Layer 7 of a small transformer language model trained on English Wikipedia (16 layers, counted from 0, width 64).
In attention head 1, each number of a token's query is one row of weights dot the token's vector x. The head spreads its attention over the tokens so far by the softmax of query dot key.

Query weights of the head. A number n stands for n times 0.00074.
q0: 251 47 77 54 -187 -257 34 -5 -72 -81 -59 -24 90 5 -246 -1 193 99 -167 145 -120 -45 80 -51 59 -76 93 -87 67 -10 -24 110 -24 -115 -115 131 154 -97 36 -164 11 212 -288 -165 59 32 -120 88 24 172 -28 67 17 82 -1 -149 -66 17 54 -146 -147 -90 -226 -11
q1: -124 32 -221 22 80 -1 -155 -83 -41 -108 81 -125 -70 -1 223 -54 11 -159 -47 99 -70 -49 53 -232 -204 -23 -219 113 53 0 36 -59 -184 219 126 221 -96 193 -90 28 -117 85 -98 111 -86 -34 -206 -174 -185 7 85 44 -32 -187 -78 282 219 -122 -174 139 124 229 -31 10
q2: -177 -38 53 -163 -14 -243 -123 -16 38 -106 -51 35 91 -177 42 -48 -26 98 -87 -38 -121 61 41 -87 107 -143 217 -242 -251 62 47 101 88 -39 138 101 105 -176 -163 -109 -28 226 42 39 -169 -11 358 359 -143 158 -307 -129 -48 -14 -118 117 125 -160 45 -118 -119 -123 -82 244
q3: 167 -293 -102 12 -74 -223 80 -214 80 43 -154 -122 206 -146 -78 -102 -47 -115 -96 183 -189 289 104 -20 -52 -79 45 -30 48 -115 135 23 -7 63 137 214 -95 160 -253 35 36 41 -134 131 -155 140 187 14 -64 28 -183 60 -67 232 -30 228 42 128 208 -205 -65 82 -51 -2
q4: -109 -74 117 -94 49 -10 61 36 146 1 3 -141 51 43 106 -15 58 16 -118 48 10 235 224 -126 161 86 118 -22 45 58 60 119 -31 -202 160 85 226 -371 -65 -155 -52 -77 81 18 45 166 150 258 29 -3 -120 56 -42 -2 -187 91 182 -79 92 -291 -10 -101 -126 25
q5: -57 3 -70 109 143 258 -11 -108 97 -109 -3 50 -192 -9 -66 -176 112 18 -146 -159 -122 146 -345 183 62 -223 -41 -141 -165 53 -294 -81 120 354 -172 -131 -396 341 -120 111 -4 -370 108 240 -202 -147 -126 -92 77 -191 128 -98 -18 -158 34 -91 -255 -141 -249 309 -155 11 83 156
q6: -237 -24 -159 106 114 114 -65 35 219 -63 97 97 36 -25 98 -102 109 4 -238 150 102 9 28 -65 217 -35 -119 -164 -174 -53 -59 -20 194 -45 332 -63 -67 -26 11 9 -82 -49 -115 88 -87 -168 85 235 -144 -185 -138 210 206 190 18 -308 44 76 -45 89 -56 -275 75 200
q7: -46 -67 -361 -83 93 83 8 182 -50 -133 -311 16 20 33 -25 -173 -115 86 61 -97 109 226 116 -120 69 63 -57 -53 198 28 5 166 -33 50 21 -25 -175 136 -150 -139 22 40 169 -310 94 -212 -167 -110 -21 171 -30 -355 33 -114 29 -49 -157 28 138 -206 -155 199 -88 375
q8: 56 -45 24 66 -121 -51 51 34 327 -191 -120 146 -277 -94 119 -145 -40 15 -207 40 -193 68 28 -63 -129 -15 124 165 37 -54 114 -157 251 -133 126 240 126 22 -235 238 -1 -19 -108 -27 117 65 23 78 27 354 -125 -29 36 2 209 -207 64 108 -119 191 72 -145 90 -87
q9: 135 150 -29 417 1 112 7 83 -29 -346 -92 3 256 260 -80 110 -15 -206 186 84 122 -15 53 147 -22 109 -60 -191 -127 -1 54 76 -228 208 48 32 86 -154 161 221 296 430 55 -75 190 147 -116 -240 -66 111 -63 57 -21 -58 22 -44 38 -156 -76 -21 347 -340 -1 89
q10: -256 195 -46 195 236 -21 -240 55 0 205 -144 65 -179 56 26 -99 -184 130 -178 -51 15 -117 128 44 297 13 -286 -169 -41 173 -47 -109 -135 126 104 -58 -74 257 76 84 15 71 -167 79 -67 -76 13 10 53 55 -78 53 -76 -357 -171 -18 63 -22 -69 24 83 -117 -151 -204
q11: -99 -21 -40 -131 15 -9 -93 111 92 274 46 1 40 131 29 79 -90 174 59 -14 -135 -67 205 151 -53 31 158 -14 181 -199 50 70 -19 -11 -12 -84 -36 -53 -163 -12 -229 307 54 263 -28 -100 131 105 -159 169 -16 158 129 30 89 -128 -168 -63 -53 -104 -58 -125 11 64
q12: 224 -174 45 44 -31 -177 -22 -165 -59 -74 -28 -259 63 -16 29 -24 38 -39 268 -104 -47 -130 -105 -109 -179 57 -387 75 -249 -140 125 203 203 -79 -28 -144 49 -10 90 -46 99 -152 220 -120 -88 49 61 219 129 108 -355 -28 -35 -55 162 -81 40 -97 -198 -105 323 21 35 16
q13: -7 169 -230 72 304 -20 -33 34 -377 42 337 -3 -119 208 -12 -279 113 73 101 255 58 285 -33 -241 -374 369 -50 27 200 204 -162 -320 -119 249 162 -53 207 -89 -187 157 -71 -3 95 40 -201 363 127 24 -75 -12 -97 153 166 135 -33 -110 267 -126 148 -106 -132 130 -44 140
q14: -71 -84 -205 144 146 -81 -276 -46 -87 -57 -30 315 144 -128 -120 80 75 -61 58 -186 101 -12 33 -34 246 -216 111 -13 231 6 169 -204 77 -5 -68 -186 -23 -211 86 64 20 -90 -7 -20 -38 -175 185 -7 -76 143 180 -6 89 -187 -66 -93 -116 10 -150 -68 13 37 163 -1
q15: 96 -92 -314 16 194 -157 251 -136 -10 155 -338 37 -277 255 265 58 -124 -148 121 62 6 -108 -7 58 149 -42 -1 129 -342 -115 40 -34 -102 -24 146 195 158 82 58 211 -100 72 -138 269 109 -28 -154 -242 16 219 189 7 -193 217 -129 100 259 91 95 -87 20 287 -25 -14
q16: 184 231 202 106 478 -29 43 -47 -17 -23 -270 -114 76 22 128 299 -314 55 -50 70 226 -148 -90 150 -20 -144 -74 -31 -221 -293 20 -48 -56 -170 2 -174 -38 -17 -10 -107 212 61 64 84 30 -38 175 36 -82 340 -17 132 -153 77 100 -148 -211 18 164 -85 81 196 -105 181
q17: 12 -101 -416 63 -55 -140 0 -37 -80 -82 15 5 165 -35 -49 89 54 76 -168 95 85 -198 -125 98 -287 -57 284 2 59 -136 99 70 -213 75 -8 -108 32 131 -179 27 -26 43 -255 236 161 -55 -198 145 -94 -10 -204 48 -292 34 -247 89 29 -86 36 88 176 -30 2 -47
q18: 18 36 54 129 205 -127 240 239 248 -121 161 170 4 -163 -276 224 -97 96 -174 -7 26 -101 178 -57 -45 126 -129 -106 -224 -21 82 -238 -142 -132 -47 52 -52 205 81 -34 -23 -60 173 -331 148 25 -233 -1 61 195 -91 -11 -25 -100 35 91 5 -290 171 20 -208 69 28 203
q19: -57 134 155 115 29 -153 -163 98 36 71 88 151 -136 157 -21 49 -43 -178 166 -108 130 119 55 18 -29 52 -157 -73 -38 108 5 -262 324 35 301 63 75 13 184 -147 129 -134 -211 -87 -51 -154 84 132 -185 146 -130 57 -126 87 78 -75 -63 -47 105 214 110 117 -328 181
q20: -147 161 -72 -200 -189 -15 44 212 124 -23 -6 -62 54 -47 33 -140 10 50 318 -28 5 -276 40 195 -48 -41 -279 -113 157 -94 -33 -356 -70 81 -146 -160 227 3 -74 40 -92 102 -69 59 24 -90 -152 -103 233 195 8 -87 204 197 -18 60 343 -115 -159 49 333 -113 -53 65
q21: -101 -141 257 173 -5 -296 35 -47 28 16 334 -123 -6 -199 -83 37 -350 210 -66 -68 -73 212 -154 -56 -128 -31 137 -108 -149 -41 426 4 152 144 -57 -108 -93 197 -103 79 8 63 -337 133 198 -260 99 -384 -110 -155 81 -83 -108 -247 72 -197 -22 143 16 -90 136 128 85 -155
q22: -42 189 64 -274 2 188 -47 -73 -312 -152 -122 -156 222 -208 -192 282 37 -26 206 -48 -60 60 125 -65 -184 159 -163 -94 29 -406 -265 80 -124 68 -41 -288 52 -45 256 218 42 110 -60 -262 -107 -41 134 -105 -46 103 -13 -74 -198 89 -244 37 -195 -2 137 196 -243 281 -193 -93
q23: 342 -64 -233 -201 -113 159 257 -102 374 -103 250 -74 12 206 46 -46 -51 -43 82 7 65 -163 49 200 77 35 165 68 131 130 -21 188 -14 119 -7 -174 -130 -167 -163 120 -50 -73 -258 -197 -183 -104 16 100 9 105 -72 43 -41 6 75 -61 106 71 -114 -433 62 69 9 89
q24: 14 -95 -73 -315 -221 239 -183 153 55 67 130 -25 -143 237 -5 214 -94 -10 41 -63 -9 14 188 -53 -95 199 96 29 -189 -136 120 -230 -74 -143 6 -168 1 -142 -1 70 -3 194 327 -27 198 -29 -49 150 185 73 122 120 41 -19 -58 -224 -159 101 71 -217 -69 -293 -114 -10
q25: 83 -57 -74 -12 -70 47 11 91 108 216 38 319 124 -98 283 -232 -77 198 108 -298 326 -106 -138 95 -141 231 147 89 -251 262 -85 95 140 67 -30 56 -74 -14 28 -7 -164 -143 -96 -74 304 189 75 47 0 116 194 29 -155 -122 161 159 57 7 69 69 238 8 -15 40
q26: -273 -76 -50 35 -73 107 43 133 -36 88 -261 -271 -122 -157 -132 -220 -299 -19 253 161 -88 -163 -10 -325 111 -125 -105 105 291 -258 -1 -59 -51 -50 103 247 -18 176 -19 171 251 23 82 5 -128 10 174 57 -130 43 203 30 -120 -225 -39 234 -185 -83 -114 -184 -36 -193 -396 -19
q27: 262 85 142 35 188 -126 3 -143 99 -15 -188 54 103 -37 -21 -31 93 40 -25 -132 22 -11 -52 -92 71 177 164 -236 -77 -134 94 4 276 -148 44 193 -39 235 -35 247 -43 20 -41 -92 33 163 9 43 5 -79 82 58 41 255 -106 -125 -42 -63 -110 -328 -164 -83 67 -20
q28: -8 70 -81 80 43 369 -40 187 87 227 -143 -204 -129 -115 67 318 52 43 21 232 -210 284 80 157 -96 -71 32 -157 89 56 146 -1 157 109 -25 109 269 65 164 -266 34 -155 -119 -124 182 74 152 105 -88 21 59 301 -144 -131 -76 310 65 44 -83 -234 170 -272 133 20
q29: 124 89 -181 -48 -91 179 -72 -66 15 -280 82 6 -127 3 -103 -151 -235 -116 -33 106 118 71 -193 13 90 -182 -183 -56 68 -98 243 -191 104 88 -33 32 73 83 49 126 113 -164 50 -92 154 -36 62 169 131 50 113 -106 -179 8 -304 -41 72 9 79 18 9 -7 -14 -129
q30: -175 291 67 -58 -134 104 223 156 -41 92 99 259 142 -45 -17 -11 -8 -56 -246 -124 163 40 47 -119 -71 -43 -171 55 34 -112 117 308 73 -13 -35 -62 -111 143 -306 148 -141 -174 80 55 29 185 177 -173 -156 134 -68 12 115 56 118 159 -140 -153 -89 32 95 39 166 -203
q31: 139 -182 324 248 -123 29 48 -17 -192 -20 -66 168 -171 -12 168 53 -135 51 -16 10 107 -43 29 15 -132 469 140 104 -106 -8 119 -118 -104 18 -145 119 -84 79 133 67 88 -202 -191 41 -92 -153 -173 -124 -226 -30 -5 -62 -11 179 -209 184 -60 274 -216 -101 147 -33 123 -67

Each question shows a short text with each token's key, already scaled and adjusted for position as the last token sees it. A number n stands for n times 0.003.

Then comes the last token's vector x. A number n stands for n times 0.011.

0 ".": 24 -18 166 -58 -303 -252 -70 88 54 6 -59 -155 -55 -91 24 -13 -125 -20 73 -13 -13 17 -88 96 -5 51 -95 -21 137 132 2 -9
1 "\n": -44 -1 106 -165 -352 -297 34 41 17 48 16 36 -124 -22 18 -26 -46 -15 52 -3 28 -29 -57 -7 107 44 -84 -84 18 -64 -3 13
2 "\n": -24 -24 71 -111 -411 -350 -36 9 -11 88 48 37 -59 -16 76 1 6 -39 -8 38 116 -53 -6 -7 100 88 -20 -115 -8 -57 16 37
3 "H": -42 78 122 128 -394 -207 -49 46 -131 -116 -17 4 -17 3 76 20 -14 79 -80 -52 -15 2 89 -3 -29 39 -16 20 -63 -12 -17 -52
4 "ob": -32 -20 50 -12 -244 -125 -50 71 69 -68 -29 -48 22 6 128 0 -52 -39 -51 -48 102 10 -112 60 20 5 6 0 -29 80 -9 -81
5 "y": -43 -95 133 59 -280 -133 -43 -70 18 -93 115 -57 63 23 29 24 -41 -68 -16 48 33 28 -110 31 -125 24 -17 2 0 40 -41 -9
6 "ot": 53 -40 43 14 -114 -86 -35 -65 28 -15 77 -57 9 91 96 72 -10 -3 -33 80 -34 75 -84 -18 -93 -93 38 -86 14 31 -156 -59
7 " sp": 30 53 109 104 -260 -108 -58 47 -53 -155 43 -35 -30 15 76 68 -50 -7 -82 6 14 -64 -73 16 73 13 14 -94 43 128 -71 -89
8 "e": 102 43 124 101 -254 -119 -8 104 -69 -124 -21 -48 -60 155 37 -18 -91 -121 -93 77 -31 -64 -21 -23 -52 -36 64 6 -45 11 -61 -39
x: 12 -117 -117 153 -234 -179 -91 95 -198 41 28 65 131 -16 -87 -104 -165 -106 72 41 53 -115 74 -175 65 31 -79 -127 203 68 70 255 -161 -23 4 22 171 46 44 -168 -41 9 -121 -89 10 -122 226 -106 -145 64 -11 -148 61 103 -89 -39 57 6 183 11 5 124 -75 -258
To which token does the last token give the most attention? 3 "H"

0 "ard": 0 -111 143 -12 -271 -125 -34 -29 8 -121 58 -88 -48 -81 20 49 98 23 107 110 -57 -1 -37 -83 -131 -30 -91 -11 -43 26 -111 -56
1 "l": 62 -38 159 -3 -233 -85 -92 42 39 -115 86 -34 -44 10 75 86 -36 5 31 69 32 61 -10 -137 36 72 -51 -88 -101 78 -15 -124
2 "ess": 104 -17 194 -3 -205 -135 -11 -1 65 -97 21 -145 14 -121 84 58 58 -49 74 170 -51 -11 -9 -117 -86 -49 -58 58 -43 34 -100 9
3 ".": 8 29 192 -8 -304 -273 -67 93 29 -6 -81 -157 -60 -103 12 -28 -100 -26 95 -9 -26 24 -45 87 5 27 -114 -16 92 115 -15 -2
4 " In": -25 -22 96 68 -237 -189 -83 89 -56 -27 -19 -18 -95 -30 85 -21 -52 25 10 -59 2 42 86 -85 -51 -14 97 -94 -28 52 27 1
5 " the": 14 -4 15 -21 -154 -164 -139 60 -42 -64 7 -17 101 -81 74 -29 -60 19 -111 -43 63 43 72 -27 -37 40 62 -95 -80 59 53 3
6 " l": 16 -12 6 44 -306 -124 -116 110 -64 -96 36 -55 66 20 83 5 -61 -20 18 -29 85 -29 -49 -56 -8 70 45 -70 -73 26 26 12
7 "ast": 133 -30 173 79 -312 -240 -65 13 23 -97 -84 -9 65 -1 55 -92 -17 -70 43 15 -19 -108 -81 -13 -27 36 -48 -42 5 -35 -19 -158
8 " t": -49 37 68 130 -289 -149 -112 22 -76 -98 -58 -67 64 23 48 -76 -4 -44 -58 25 43 -27 -32 -18 15 -28 51 -32 17 99 -46 -61
x: 147 -91 50 -10 -224 84 -17 38 -129 76 -31 -218 247 -102 106 -103 -24 -48 31 -69 6 31 23 -149 -58 -63 -66 -101 -42 -159 255 53 -131 25 9 -17 202 5 128 -133 252 69 -78 -140 -62 -65 349 136 -109 -112 111 -50 -120 -81 27 -110 44 89 128 3 77 224 112 -102
To which token does the last token give the most attention? 5 " the"

0 "is": -78 -71 84 -19 -209 -129 -50 15 25 -149 72 -133 -63 -85 29 -36 14 -14 21 93 -42 65 18 -99 -52 -44 -24 -41 -107 25 -100 76
1 " of": -2 -75 11 -41 -192 -211 -159 33 -59 -63 -50 -51 103 -36 -43 5 16 -20 -19 -33 18 17 104 -45 24 49 12 -64 -27 -10 3 31
2 " St": -41 -6 147 101 -384 -191 -35 61 -86 -93 42 -45 -42 -95 63 111 -33 73 -16 -54 44 -7 -27 63 -16 29 -6 3 -87 55 22 27
3 "ep": 4 112 179 -22 -259 -154 -36 63 -62 -54 101 -27 -55 25 69 32 -41 -68 19 21 42 -91 -54 18 14 -40 -16 -52 18 34 -68 -23
4 "hen": -168 66 171 12 -327 -252 -99 89 0 -52 94 -18 6 144 68 79 -38 -27 10 93 -12 56 -21 6 3 1 -18 -67 -11 9 -123 -42
5 "'s": -24 13 37 4 -154 -96 -117 50 -18 -74 28 -79 20 -145 14 100 30 -36 -24 -29 -6 118 6 -111 -178 -32 90 -94 -9 -28 -2 88
6 " the": 8 33 20 18 -214 -175 -152 85 -54 -81 -9 -38 82 -84 75 -14 -47 24 -109 -16 32 80 35 -17 -54 38 70 -113 -69 54 42 31
7 "ory": 116 -62 18 56 -180 -153 -67 -23 50 -11 19 -73 42 12 126 28 31 -36 -56 35 -9 29 -145 -23 -67 -39 1 26 -63 22 -92 38
8 " of": 39 -35 23 -17 -174 -215 -131 53 -60 -65 -15 -33 107 -16 -15 43 27 -20 18 -31 -1 36 79 -22 32 1 78 -52 11 27 -24 59
x: -12 -64 48 -211 31 -27 135 -146 -242 82 -5 -84 -167 -180 19 -126 -172 91 -6 18 -68 -4 214 42 54 43 147 31 -39 -131 131 68 -194 -18 142 52 -77 -311 44 -160 -45 80 -192 -93 85 15 203 -10 -148 74 -59 -50 -13 89 122 -182 136 64 53 -8 45 59 209 128
To which token does the last token give the most attention? 4 "hen"

0 " the": 5 20 34 -8 -224 -184 -143 77 -64 -95 -12 -53 71 -55 88 -62 -62 -9 -106 -22 59 59 38 -18 -25 25 42 -99 -131 78 42 11
1 " near": 57 -1 109 6 -340 -235 -118 103 -21 -95 -63 -25 -59 0 103 -8 -82 -15 16 -57 48 -75 -34 -39 90 -23 -65 -41 -168 38 -59 -96
2 " f": 19 42 148 62 -330 -153 -72 130 -48 -186 -11 -53 -41 -72 78 -52 -129 -2 -50 15 23 -36 -29 -33 20 16 5 -67 -30 112 -41 -61
3 "ut": 50 103 213 5 -277 -181 -88 69 28 -65 -1 -29 -29 -40 36 -116 -43 -87 33 -71 -21 -43 -25 53 24 -39 -33 32 -44 -9 -17 -75
4 "ure": -94 68 112 -21 -188 -239 -31 -9 -21 -60 62 -61 7 -59 118 38 10 -109 -28 88 -13 -29 -81 -50 45 -59 -61 -45 8 66 -118 -43
5 ",": -21 -40 109 28 -274 -160 -98 69 19 -48 -48 -100 46 70 -37 68 -39 -59 11 -24 49 89 69 -20 -29 33 -62 -23 -12 102 16 34
6 " as": 7 -48 59 50 -243 -210 -113 53 0 -97 -76 -85 -33 78 7 22 -69 5 21 -7 -67 -10 56 -70 18 45 -36 -59 -92 44 -28 43
7 " two": 51 15 147 48 -274 -208 -70 63 -27 -122 -92 -19 -67 -28 32 -5 -85 -82 -90 -92 -63 8 -51 -29 -8 4 -62 -84 -122 -40 -27 -57
8 " mod": 27 48 87 94 -224 -139 -57 44 -92 -74 -51 -102 -42 67 62 -122 -97 -29 34 5 72 -98 24 -66 -60 -104 -30 26 -135 37 -74 -81
x: -45 -16 120 -8 -177 -30 -12 -10 -122 71 -12 -188 376 -267 -106 -278 120 67 -58 -105 150 -82 224 -76 -10 -38 -42 -77 -61 -236 113 102 -158 22 8 72 139 -207 144 239 114 50 -19 -26 -86 -46 108 70 145 -6 22 -41 14 53 -46 -40 127 150 15 -21 -46 109 -155 -16
Which token does the last token look at most, and with what share of its attention? 0 " the", with about 30%

0 " the": 5 20 34 -8 -224 -184 -143 77 -64 -95 -12 -53 71 -55 88 -62 -62 -9 -106 -22 59 59 38 -18 -25 25 42 -99 -131 78 42 11
1 " 197": -36 59 67 42 -245 -112 -82 -42 -20 -41 -82 -31 56 -91 55 -65 -1 4 49 -61 -54 8 -35 -26 -23 -1 -1 0 -61 -6 59 -4
2 "0": -15 10 122 2 -194 -159 -132 -98 27 1 -95 -101 27 -53 150 -86 -6 -100 0 -6 -54 82 2 -46 -5 -8 -81 -54 -18 40 -15 -14
3 "s": -70 24 131 -13 -139 -155 -115 -36 -5 -64 -34 -202 16 44 21 41 -82 -96 22 133 -71 100 24 -62 5 48 -145 -102 -16 64 -116 22
4 ".": -33 2 167 26 -288 -255 -74 123 42 -8 -96 -160 -68 -92 15 -9 -103 -13 90 -44 -20 35 -56 94 26 35 -117 -3 65 131 -18 10
5 " John": -22 -41 146 51 -409 -253 -94 106 -4 -45 34 -171 -82 -100 116 64 -16 9 71 -70 2 13 -73 22 -85 25 -76 -5 -109 81 27 33
6 "st": 33 -24 211 120 -283 -132 20 55 61 -105 41 -46 -35 -132 -13 169 -29 36 32 69 -13 -14 -158 19 -23 76 -33 -20 -86 37 -40 -71
7 "one": 68 -53 159 110 -245 -160 31 -47 86 -64 12 -45 19 -7 89 31 -21 -16 44 71 -110 91 -92 -108 -66 -87 4 -8 38 -1 -66 -20
8 " h": 21 19 40 121 -266 -113 -109 93 -87 -109 -16 -41 51 -24 23 -46 -25 -2 39 13 58 -11 -12 -51 -11 38 20 -97 -24 -8 0 -69
x: 75 -46 72 -137 -271 -153 133 -69 -99 237 133 -276 204 -254 120 36 -33 -2 -10 -54 22 6 98 -178 -24 54 -113 22 -60 -171 76 5 -116 30 -36 -28 25 23 42 -224 173 6 -7 -155 -67 106 -23 146 -42 119 126 -10 -112 -219 44 -81 40 -92 129 36 60 152 80 -99
Which token does the last token look at most, and with what share of its attention? 0 " the", with about 40%

0 " term": 47 -93 71 26 -132 -165 -126 62 -28 -30 -26 -81 -25 116 76 -73 6 -6 37 69 -65 -86 28 -116 -41 -86 -46 0 -58 65 -49 -90
1 " of": 4 -87 9 -31 -232 -244 -173 -21 -77 -34 -75 -71 103 -36 10 7 59 -13 -60 -28 4 8 150 -77 8 17 -1 -89 -7 22 -34 3
2 "ten": 34 104 143 -68 -414 -305 -35 10 -7 -106 6 -59 -29 121 113 13 -153 -88 -110 26 41 -14 -84 -13 30 -22 -205 -64 -13 -55 -100 7
3 " desc": -19 -17 102 -48 -305 -200 22 107 -50 -76 -2 -30 -47 61 47 -72 -193 -32 -20 32 69 -104 40 33 -2 -119 22 -65 28 -3 -118 -81
4 "rib": -76 43 160 18 -279 -232 14 95 28 -36 43 -43 -57 69 71 -79 -135 -83 -3 9 -13 -124 23 -3 -75 -66 30 38 43 -13 -39 -26
5 "es": -117 -37 154 3 -215 -225 -23 -4 -22 -157 68 -78 -30 24 53 71 5 -99 9 123 -76 54 29 -39 16 34 -28 -5 23 -9 -146 58
6 " the": -12 33 15 -19 -160 -181 -108 56 -80 -79 -1 -70 86 -53 45 -25 -57 8 -149 -23 42 77 91 13 -11 14 40 -101 -104 85 0 6
7 " v": 88 17 30 144 -295 -84 -132 59 -65 -67 13 -56 -30 72 50 63 -9 51 -17 21 31 -12 81 -55 -24 28 46 17 -27 73 -74 -54
8 "is": 49 -60 42 75 -220 -88 -99 21 34 -93 11 -107 -16 -34 10 -140 -109 -5 -16 -17 90 -62 25 -52 -65 47 -5 -45 -80 16 -81 17
x: -42 -171 50 -44 -109 -140 -191 -2 -34 27 -47 -75 77 -286 -15 -139 -110 67 141 7 -86 -195 23 -48 150 78 -9 56 249 -47 25 97 14 -31 -92 -246 87 19 -121 76 -27 -39 -113 -125 144 -97 171 83 23 32 -230 -78 -18 63 -41 326 69 64 171 290 34 99 -84 -89
Which token does the last token look at most, and with what share of its attention? 6 " the", with about 50%

0 "ights": -34 -125 180 -56 -160 -208 47 33 -2 -182 -19 -52 -43 2 118 -33 -41 0 39 66 -94 12 -49 -98 -2 -51 -134 -43 50 -24 -102 -32
1 " that": 69 -66 76 -73 -291 -282 -80 94 -46 -146 -18 -107 28 -13 43 -85 -83 -80 -2 5 42 10 39 -3 73 31 -72 -61 -70 71 -78 -17
2 " form": 54 38 99 34 -248 -205 -32 64 -114 -92 -36 -105 -65 58 84 -31 -78 52 51 118 -63 -141 -4 -15 -70 -73 -66 -19 -91 63 -70 -57
3 "ed": 56 152 217 -49 -294 -280 -34 40 1 -146 -85 -44 -58 -29 26 32 -24 -72 -21 74 -64 -11 23 -54 -7 -22 -148 -51 28 -73 -94 -23
4 " the": 41 -16 12 -5 -181 -174 -105 40 -93 -76 -17 -62 87 -50 66 -36 -72 13 -151 -34 40 76 84 17 -28 18 27 -88 -107 88 30 12
5 " b": 59 -54 66 104 -375 -201 -90 5 -49 -78 -18 -63 13 11 64 41 -93 33 -57 16 84 -118 -70 -43 -3 23 -11 -89 29 90 8 -115
6 "as": -21 -59 91 26 -279 -169 -61 38 -54 -75 -52 -134 -113 42 70 -99 -126 -26 66 -45 -9 -70 4 -58 -110 15 -19 -56 -59 51 -52 -42
7 "is": 10 -93 93 52 -210 -117 -60 -35 19 -166 55 -96 -67 -89 57 -33 20 5 -20 53 33 97 -7 -73 -73 -57 -18 -72 -102 24 -104 -1
8 " of": 46 -53 31 -13 -160 -193 -149 25 -49 -89 -66 -32 113 -3 -56 23 43 -20 -13 -39 -12 39 96 -34 31 36 26 -48 -38 16 0 34
x: 19 -52 145 -200 -78 -5 135 -155 -243 28 -13 -75 -186 -211 -1 -157 -172 94 -5 35 -35 24 208 -17 46 65 182 78 -62 -135 80 116 -182 73 77 64 -96 -292 15 -185 -43 62 -171 -60 100 -2 175 -21 -17 29 -87 11 -52 137 127 -170 128 29 109 86 51 79 221 100
Which token does the last token look at most, and with what share of its attention? 3 "ed", with about 40%

0 "b": -6 -16 143 -3 -252 -133 -68 -57 9 -2 65 -85 17 -53 10 -10 16 29 31 55 31 -69 -118 -53 -52 10 -32 -143 60 103 -22 -128
1 "al": 48 -17 111 -31 -163 -25 79 -113 5 -24 68 -82 29 46 -22 -1 -3 -17 -71 116 42 30 -23 -130 -186 -49 -2 -53 -52 16 -26 -59
2 "i": 11 56 79 -16 -212 -99 -45 -57 45 -87 112 -114 33 60 -11 -46 68 -51 -41 154 -61 120 -41 -118 -86 6 50 -77 -22 99 -33 -16
3 " may": 11 83 66 -38 -198 -217 -42 135 -112 -160 -4 -100 -16 -22 121 -57 -142 -55 -33 8 -3 -11 31 85 76 -3 -37 54 -44 69 -134 -59
4 " st": -23 17 154 76 -283 -190 -55 116 -116 -152 -29 -59 -24 0 10 15 -77 -25 -32 -39 6 -67 -26 55 21 -49 -13 -9 -52 7 -75 -76
5 "em": -39 -32 132 -8 -257 -180 -37 21 -31 -83 -13 -86 -31 86 66 -95 -32 -131 -12 87 -8 -29 -57 -16 -77 -21 83 -54 44 49 -46 -18
6 " from": -58 -5 44 -7 -184 -221 -102 -7 -36 -101 -97 16 50 58 -21 21 -64 -13 -63 -86 2 15 87 -72 99 -38 17 -60 -29 -21 -6 23
7 " the": -12 14 42 -5 -193 -182 -124 64 -59 -92 -17 -57 85 -54 50 -36 -67 -14 -151 -34 50 54 79 10 -24 46 25 -94 -137 64 42 15
8 " f": 24 50 62 119 -298 -169 -88 130 -68 -162 -4 -65 -42 -35 71 -55 -138 6 -52 34 19 -47 -20 -15 29 21 0 -68 -22 112 -50 -48
x: -75 -177 156 -107 -232 16 -57 38 -176 84 123 -100 338 -81 122 -179 -23 -2 8 -191 1 1 82 -72 -34 67 35 3 -23 -220 297 111 -113 52 38 -56 -7 -23 127 -71 13 63 -59 -181 50 -68 54 206 -145 19 93 -72 -208 -99 -223 -16 90 -17 95 40 99 233 9 -112
Which token does the last token look at most, and with what share of its attention? 7 " the", with about 70%

0 "ing": 7 -96 179 -57 -269 -207 9 -11 -16 -208 20 -51 14 24 74 17 -31 -91 14 96 -29 41 -39 -111 -76 -34 -104 -70 20 -41 -66 5
1 " or": 71 -44 58 -28 -162 -108 -74 57 -90 -179 -17 -97 82 34 -66 58 -32 -23 -49 10 93 16 90 -15 24 34 6 -49 -50 62 -25 -1
2 "ig": 85 81 108 40 -227 -92 -126 16 25 -37 6 -45 -67 39 -92 -23 -29 51 -18 40 -50 -40 30 -18 -5 -57 -37 -11 -80 -13 -127 3
3 "ins": 6 155 168 38 -210 -156 -37 -39 18 -103 12 -89 -126 76 74 -20 -34 -33 34 79 -71 45 -1 -215 -43 -24 -148 -47 21 -16 -118 16
4 ".": -30 20 164 8 -261 -266 -74 109 22 -7 -100 -161 -61 -61 4 -30 -104 -29 50 -19 -35 26 -30 84 8 40 -128 -18 75 96 -20 12
5 " Wh": -21 -36 135 74 -398 -213 -80 131 -60 -149 -16 -87 -79 -38 113 -50 -89 -26 -3 -71 17 50 -10 66 29 40 -29 -93 -52 83 -16 -24
6 "ile": 2 -80 204 26 -176 -186 17 25 -21 -140 -58 -92 -33 -36 98 -55 -92 -65 -45 -68 -33 6 -99 6 12 74 -70 -59 -40 51 -9 -59
7 " sp": 47 60 122 102 -257 -114 -54 70 -58 -166 15 -19 -36 47 67 72 -98 -25 -88 1 6 -57 -89 38 60 -8 13 -87 19 103 -67 -85
8 "e": 102 38 134 102 -266 -134 -12 102 -62 -118 -24 -48 -70 148 33 -19 -97 -121 -95 73 -36 -63 -19 -33 -33 -37 57 -16 -38 13 -62 -29
x: 15 -128 -127 133 -239 -152 -95 103 -207 43 41 77 91 -15 -58 -69 -152 -104 62 51 57 -109 55 -171 67 36 -100 -125 230 67 82 249 -161 -52 4 16 165 23 42 -175 -44 33 -123 -96 10 -125 233 -94 -156 75 -37 -138 60 84 -99 -36 56 -2 184 41 -3 146 -54 -253
Which two tokens does the last token look at most, in order? 5 " Wh", 8 "e"